Layer 4 of a small transformer language model trained on English Wikipedia (14 layers, counted from 0, width 96).
A neuron's activation on a vector x is SiLU(gate . x) times (in . x), where the dot is the dot product.
The model reads these tokens: " in" " in" "f" "l" "u" "enc" "ing" " inter" "a" "ction" "s" " between"

The vector x that enters this layer's MLP at each token. A number n stands for (n - 500) times 0.0054.
0 " in": 371 378 549 479 273 623 422 526 532 475 538 501 450 503 629 477 526 624 435 680 679 635 358 378 417 305 526 438 403 413 562 214 559 555 569 609 395 393 482 583 353 548 480 524 939 461 350 749 344 586 376 565 566 639 467 535 393 337 468 561 477 511 597 614 412 445 485 585 307 604 395 529 447 270 364 518 378 269 369 463 606 358 623 449 637 570 653 316 626 511 568 485 444 179 580 233
1 " in": 371 378 549 479 273 623 422 526 532 475 538 501 450 503 629 477 526 624 435 680 679 635 358 378 417 305 526 438 403 413 562 214 559 555 569 609 395 393 482 583 353 548 480 524 939 461 350 749 344 586 376 565 566 639 467 535 393 337 468 561 477 511 597 614 412 445 485 585 307 604 395 529 447 270 364 518 378 269 369 463 606 358 623 449 637 570 653 316 626 511 568 485 444 179 580 233
2 "f": 488 551 245 270 456 493 413 349 380 649 339 602 752 454 591 525 351 609 308 489 683 237 257 434 428 547 550 614 549 511 599 150 412 515 431 328 456 450 574 560 491 447 498 465 434 444 427 433 540 529 752 260 717 516 556 492 438 507 525 541 408 630 595 406 452 536 710 518 615 424 626 575 349 636 511 261 366 369 466 478 531 508 571 604 377 413 570 195 473 452 577 540 481 537 382 518
3 "l": 406 386 513 765 547 491 467 383 569 649 508 598 610 658 635 463 530 640 405 469 519 455 564 382 681 571 607 490 334 621 608 147 398 657 366 381 589 539 590 303 636 425 344 304 506 581 462 371 640 489 615 586 388 766 712 399 518 561 425 483 509 603 710 549 700 493 732 492 540 364 577 478 467 388 724 376 302 525 535 453 759 448 469 659 443 414 560 378 552 657 418 501 535 355 431 537
4 "u": 451 648 575 787 502 325 465 477 604 591 653 523 707 653 648 427 512 408 730 622 570 342 614 365 585 523 443 529 404 393 637 264 540 425 469 563 506 516 502 506 584 244 335 366 378 604 654 573 644 593 533 298 448 686 621 345 518 133 455 549 395 577 391 478 653 471 558 634 443 426 466 418 593 175 306 469 342 263 636 490 491 601 695 568 548 557 636 253 369 555 528 501 405 614 453 360
5 "enc": 672 279 480 753 390 512 464 567 508 611 411 497 534 257 565 542 611 360 598 348 803 449 604 488 522 560 534 501 529 504 136 558 424 561 400 570 513 408 691 384 712 322 375 528 599 441 613 394 432 359 535 667 685 338 499 351 555 449 376 614 405 770 556 506 645 383 611 315 437 508 464 620 562 528 362 683 353 410 352 428 249 556 764 465 734 506 624 322 301 292 595 469 514 459 494 557
6 "ing": 433 469 470 570 239 472 432 574 416 638 388 497 464 307 616 519 394 433 368 554 584 651 425 509 574 547 517 688 474 514 478 283 569 419 486 500 605 681 545 270 528 540 393 513 690 531 566 345 338 547 456 680 582 304 430 573 491 884 623 701 371 485 619 528 658 462 781 584 570 376 501 499 461 462 367 746 277 418 296 455 573 568 785 322 687 553 616 363 361 502 497 583 512 724 467 600
7 " inter": 294 410 558 760 430 427 627 354 477 419 340 491 458 312 624 397 364 620 565 285 460 222 542 384 489 431 345 405 410 568 641 465 605 499 505 622 562 410 574 598 571 655 537 585 489 434 395 437 549 556 608 610 415 332 359 501 283 448 450 418 404 495 667 495 412 400 338 408 470 468 339 618 587 866 528 582 358 381 97 444 506 414 415 363 401 399 805 496 520 688 624 417 379 478 397 637
8 "a": 338 743 627 547 435 371 436 349 550 557 246 406 715 532 656 655 481 387 458 773 574 540 375 511 488 457 535 360 498 388 398 225 474 310 496 426 433 679 354 522 408 374 428 430 277 541 530 569 562 699 432 328 528 552 320 530 578 409 469 478 339 340 589 550 522 500 327 479 671 359 572 434 580 518 546 486 308 385 511 368 661 548 579 503 656 644 520 157 452 377 550 567 377 641 571 472
9 "ction": 412 473 491 622 439 589 573 550 570 513 279 581 494 598 446 508 461 482 494 564 707 442 415 335 751 781 753 759 385 528 505 479 500 547 617 652 410 313 430 424 497 433 528 599 656 464 536 445 431 576 835 480 664 457 629 598 506 497 673 487 492 393 561 457 669 487 477 378 385 639 378 382 435 742 588 422 219 516 258 420 278 580 559 492 635 560 476 417 446 253 494 331 636 660 478 564
10 "s": 482 461 684 677 465 503 453 428 612 645 277 360 413 456 578 556 566 506 334 599 606 412 409 517 525 525 552 407 347 503 489 252 615 583 277 279 715 821 338 499 494 454 416 531 630 383 516 503 367 484 442 755 553 523 501 402 689 535 602 514 404 455 741 452 722 500 498 322 567 318 435 464 554 672 463 343 264 547 517 472 723 557 570 480 644 513 609 395 432 476 417 545 583 451 601 563
11 " between": 496 370 480 403 328 411 532 497 647 425 527 399 412 190 516 539 504 407 448 672 651 724 582 459 584 504 430 584 515 386 594 378 570 665 410 733 505 322 553 495 575 365 367 530 894 442 396 548 460 557 423 559 495 486 465 360 455 27 586 519 462 518 648 646 337 506 560 512 385 489 97 565 497 323 369 590 404 338 195 536 625 292 485 588 508 559 605 243 377 490 537 476 508 319 682 617

Each question shows the input weights of one neuron of the MLP. A number n stands for (n - 500) times 0.0013.

n220 gate: 594 536 487 467 535 371 364 576 474 445 598 644 556 695 571 420 511 528 206 427 535 584 489 477 414 567 448 430 460 443 511 543 540 483 459 446 514 293 497 775 471 632 469 562 513 374 357 446 573 454 455 492 475 503 500 497 591 637 489 425 377 351 503 562 431 541 368 661 600 575 449 466 621 403 568 500 470 479 617 447 392 439 253 426 457 661 578 636 581 494 346 519 397 628 540 513
n220 in: 495 440 601 319 572 432 425 483 426 593 461 250 524 678 479 507 620 447 523 503 507 463 551 557 551 484 463 538 498 534 482 411 552 566 535 430 658 643 422 641 421 556 521 508 528 563 475 596 734 615 442 493 567 594 522 327 505 533 377 353 378 618 389 618 445 456 562 467 409 440 585 497 524 384 338 536 589 427 547 414 497 436 488 568 440 429 637 574 582 436 406 488 443 467 548 517
Its two highest activations, in order, are on tokens 9 "ction", 6 "ing"

n72 gate: 731 497 634 575 251 579 554 474 494 327 529 401 639 566 556 545 506 359 268 292 444 672 431 503 497 425 417 479 671 633 503 554 606 466 377 539 350 514 430 575 642 658 476 553 519 420 435 543 460 592 452 345 317 543 367 523 553 409 419 318 511 344 645 490 561 555 477 632 574 528 530 452 455 479 548 536 589 327 585 494 523 485 595 354 430 588 554 531 317 401 546 454 515 625 522 701
n72 in: 589 486 456 571 395 500 536 556 511 413 573 605 574 632 430 463 362 536 584 383 421 586 555 528 626 432 473 542 547 595 433 439 770 629 354 540 405 318 492 364 629 425 498 467 363 506 426 439 382 440 503 437 414 578 542 396 431 545 555 506 495 513 547 592 591 528 508 545 424 471 453 477 515 489 437 445 500 492 474 433 615 384 362 553 390 528 234 384 349 473 686 480 571 510 432 479
On which token does it fire most, and how strongly? 11 " between", at about 0.31

n156 gate: 628 572 508 540 444 441 591 433 554 335 531 609 429 470 516 567 468 460 531 559 496 464 526 615 509 525 511 433 486 498 578 472 544 516 459 482 608 500 508 491 493 498 394 538 545 645 407 630 471 571 588 548 648 469 496 414 606 512 468 590 521 485 532 733 482 560 378 522 512 611 535 530 581 616 526 498 489 634 428 265 612 467 492 458 490 523 525 551 467 390 518 432 498 520 447 441
n156 in: 420 540 592 487 492 485 534 456 525 520 482 483 496 461 486 542 522 452 525 549 503 496 500 561 546 496 525 511 523 447 481 514 473 701 496 544 517 528 487 480 546 459 578 482 469 594 517 418 480 535 486 497 434 365 521 452 456 585 511 396 445 481 506 469 640 630 410 406 455 510 540 423 577 460 432 517 480 346 599 644 372 481 469 483 367 458 529 598 574 512 588 411 639 540 512 538
Its three highest activations, in order, are on tokens 2 "f", 9 "ction", 7 " inter"

n240 gate: 521 523 500 559 485 490 519 464 447 588 570 656 593 519 478 517 445 550 478 493 409 502 435 449 469 549 508 506 487 577 545 441 552 558 494 520 412 500 452 443 514 406 537 555 434 577 421 542 492 408 418 587 512 496 552 477 504 528 418 705 437 466 438 341 634 441 588 435 457 580 524 606 458 480 478 584 581 430 464 378 539 571 376 442 493 458 440 439 468 541 526 498 627 502 408 424
n240 in: 489 601 475 524 352 493 547 586 576 647 611 485 534 532 518 451 450 570 434 347 462 504 583 596 643 498 610 466 500 462 487 494 550 610 460 542 423 491 401 465 517 513 515 551 512 572 531 404 518 521 474 431 506 500 564 482 509 569 528 520 487 540 528 541 577 502 465 494 478 529 415 507 402 544 562 453 453 461 466 572 506 571 496 554 689 539 430 498 486 527 403 446 538 610 601 425
Its three highest activations, in order, are on tokens 3 "l", 6 "ing", 4 "u"

n123 gate: 598 328 584 444 301 629 497 600 513 478 500 707 619 449 390 494 481 677 474 364 346 685 616 616 446 668 461 432 448 552 538 552 585 652 497 549 487 558 595 373 437 694 614 530 526 579 342 392 330 338 376 663 539 436 394 566 443 698 484 438 756 546 527 433 503 636 475 477 489 553 584 503 377 542 523 801 585 541 572 703 415 589 391 621 380 529 540 679 610 480 533 579 490 440 390 496
n123 in: 445 472 528 560 365 547 515 474 435 582 500 688 596 475 475 515 460 649 476 531 442 535 599 511 500 643 407 478 379 476 400 482 561 554 551 551 425 500 618 405 500 562 611 452 559 467 467 456 310 321 528 622 454 386 539 606 434 632 558 508 537 532 533 558 515 516 561 449 489 375 589 608 334 597 553 591 460 427 444 481 484 609 337 573 315 558 667 599 523 465 485 500 454 500 504 625
On which token does it fire most? 6 "ing"

n203 gate: 468 500 463 490 439 493 496 502 546 512 524 525 522 498 551 525 479 504 509 453 481 493 511 524 483 501 528 506 532 483 487 537 551 489 514 497 447 514 419 535 524 506 514 489 485 527 511 495 510 465 545 498 484 507 470 451 562 493 479 505 510 518 459 503 510 467 494 510 465 544 509 510 490 498 524 530 476 505 447 541 530 478 513 512 527 480 513 480 502 500 483 490 580 497 463 547
n203 in: 527 447 485 514 481 431 516 476 541 518 481 503 532 525 489 511 445 493 503 468 496 482 516 513 534 525 523 495 498 514 495 532 497 469 472 480 487 504 458 491 516 427 501 508 483 528 487 525 502 523 492 505 448 491 502 467 458 538 512 554 546 547 538 502 501 529 486 500 472 489 503 528 475 494 481 516 486 464 495 442 521 525 493 514 492 490 502 492 505 478 513 474 503 521 584 487
On which token does it fire most? 5 "enc"

n79 gate: 671 742 572 479 378 639 445 542 571 485 592 391 513 370 513 574 470 409 394 274 470 659 497 628 540 468 513 525 727 606 642 550 296 522 549 494 709 433 385 410 360 648 461 500 587 513 515 381 616 456 490 368 367 425 360 450 412 767 522 444 428 453 634 358 535 455 485 534 486 456 512 361 543 428 488 549 503 490 437 390 656 661 533 406 688 702 338 395 394 532 465 482 556 514 503 363
n79 in: 625 246 440 567 409 516 600 586 474 375 500 508 447 433 586 532 598 505 556 359 465 540 494 535 467 503 497 428 492 506 400 473 644 537 453 446 590 655 808 636 428 569 586 564 566 452 361 588 546 457 461 387 355 491 603 350 738 494 425 447 498 500 603 430 406 414 652 587 572 637 548 578 443 362 587 586 580 547 492 566 515 500 523 395 305 383 516 500 518 595 472 643 562 565 390 453
On which token does it fire most, and how strongly? 9 "ction", at about 0.4

n244 gate: 713 675 612 596 450 506 621 497 590 472 537 410 534 423 482 412 453 506 445 500 503 424 638 503 317 530 503 590 588 642 605 521 403 237 322 396 516 361 459 413 635 580 593 503 578 503 365 598 441 426 455 302 526 362 473 414 560 635 391 755 569 415 655 332 542 478 325 510 384 585 362 360 706 545 477 522 389 285 409 475 507 513 639 659 653 655 616 536 339 414 467 473 500 453 652 420
n244 in: 469 457 562 365 608 537 463 336 442 513 541 406 466 486 448 493 558 460 351 547 483 533 398 649 519 679 495 599 352 551 527 568 541 569 452 429 526 482 566 550 552 518 485 441 444 268 558 424 536 488 676 567 427 432 503 514 468 468 607 583 488 744 359 394 399 691 356 696 531 640 643 588 467 679 425 377 515 514 440 579 376 527 425 525 475 445 508 436 618 492 470 587 353 532 391 491
On which token does it fire most, and how strongly? 3 "l", at about 0.18

n87 gate: 470 484 573 545 607 509 573 626 404 506 503 529 540 598 564 583 508 506 258 486 418 431 306 508 339 548 361 578 486 550 713 387 726 530 494 453 568 382 580 621 536 580 581 688 445 707 571 618 528 579 463 481 436 506 481 671 412 563 509 154 448 408 445 465 618 522 520 593 415 547 398 451 589 406 418 385 574 555 553 400 513 566 469 465 534 448 530 593 425 503 476 668 688 527 542 648
n87 in: 349 503 514 487 612 553 415 633 466 569 484 446 577 426 502 450 503 423 440 766 414 265 403 469 521 621 456 527 287 391 535 443 615 539 568 454 400 403 524 497 636 474 671 714 512 434 714 626 466 524 373 644 405 458 528 543 537 372 578 477 601 522 301 574 511 500 595 622 548 483 644 409 487 456 492 554 522 475 473 588 459 586 358 459 560 495 467 375 425 492 410 467 544 512 548 518
Its three highest activations, in order, are on tokens 5 "enc", 3 "l", 10 "s"

n31 gate: 551 384 518 483 446 531 554 591 385 458 615 534 593 737 514 482 539 696 552 540 320 553 813 536 452 384 555 494 636 523 441 565 457 398 569 566 469 530 553 467 535 669 637 446 637 491 489 451 519 600 665 542 511 497 390 534 330 703 477 467 503 491 494 488 381 599 567 749 442 485 629 639 439 537 471 633 535 464 491 427 669 500 547 529 390 459 465 635 375 647 607 454 526 442 474 371
n31 in: 416 589 589 497 529 408 270 452 611 559 540 345 593 516 443 565 640 464 644 509 500 580 607 542 541 630 401 419 674 698 513 492 500 329 538 529 500 404 457 617 554 395 441 538 592 386 487 407 600 600 458 358 479 428 441 539 520 624 549 461 421 628 549 426 370 485 490 573 528 521 697 560 422 669 332 484 526 519 518 384 572 417 628 561 512 439 473 535 559 611 524 478 489 495 516 379
Its three highest activations, in order, are on tokens 9 "ction", 11 " between", 10 "s"

n57 gate: 605 520 338 615 407 593 506 476 475 293 550 611 461 651 378 481 628 262 404 233 388 330 595 541 545 439 616 601 462 577 555 689 447 387 603 624 488 379 518 481 601 462 445 474 522 272 542 516 435 500 405 381 632 388 286 576 539 288 580 422 615 413 548 453 441 409 509 515 432 484 466 500 594 441 614 576 566 388 423 473 483 533 633 326 586 662 360 352 530 452 441 497 447 494 417 434
n57 in: 688 455 340 538 405 509 573 485 412 310 444 628 375 567 488 468 444 288 338 439 476 385 582 522 563 500 525 582 514 577 621 463 574 606 558 509 458 431 366 383 550 445 420 433 423 406 566 602 371 540 422 410 494 439 374 692 524 398 597 332 620 454 478 390 444 433 467 503 268 453 552 564 565 488 427 551 570 484 549 350 457 520 600 444 620 687 500 303 288 359 701 327 454 553 339 383
On which token does it fire most? 9 "ction"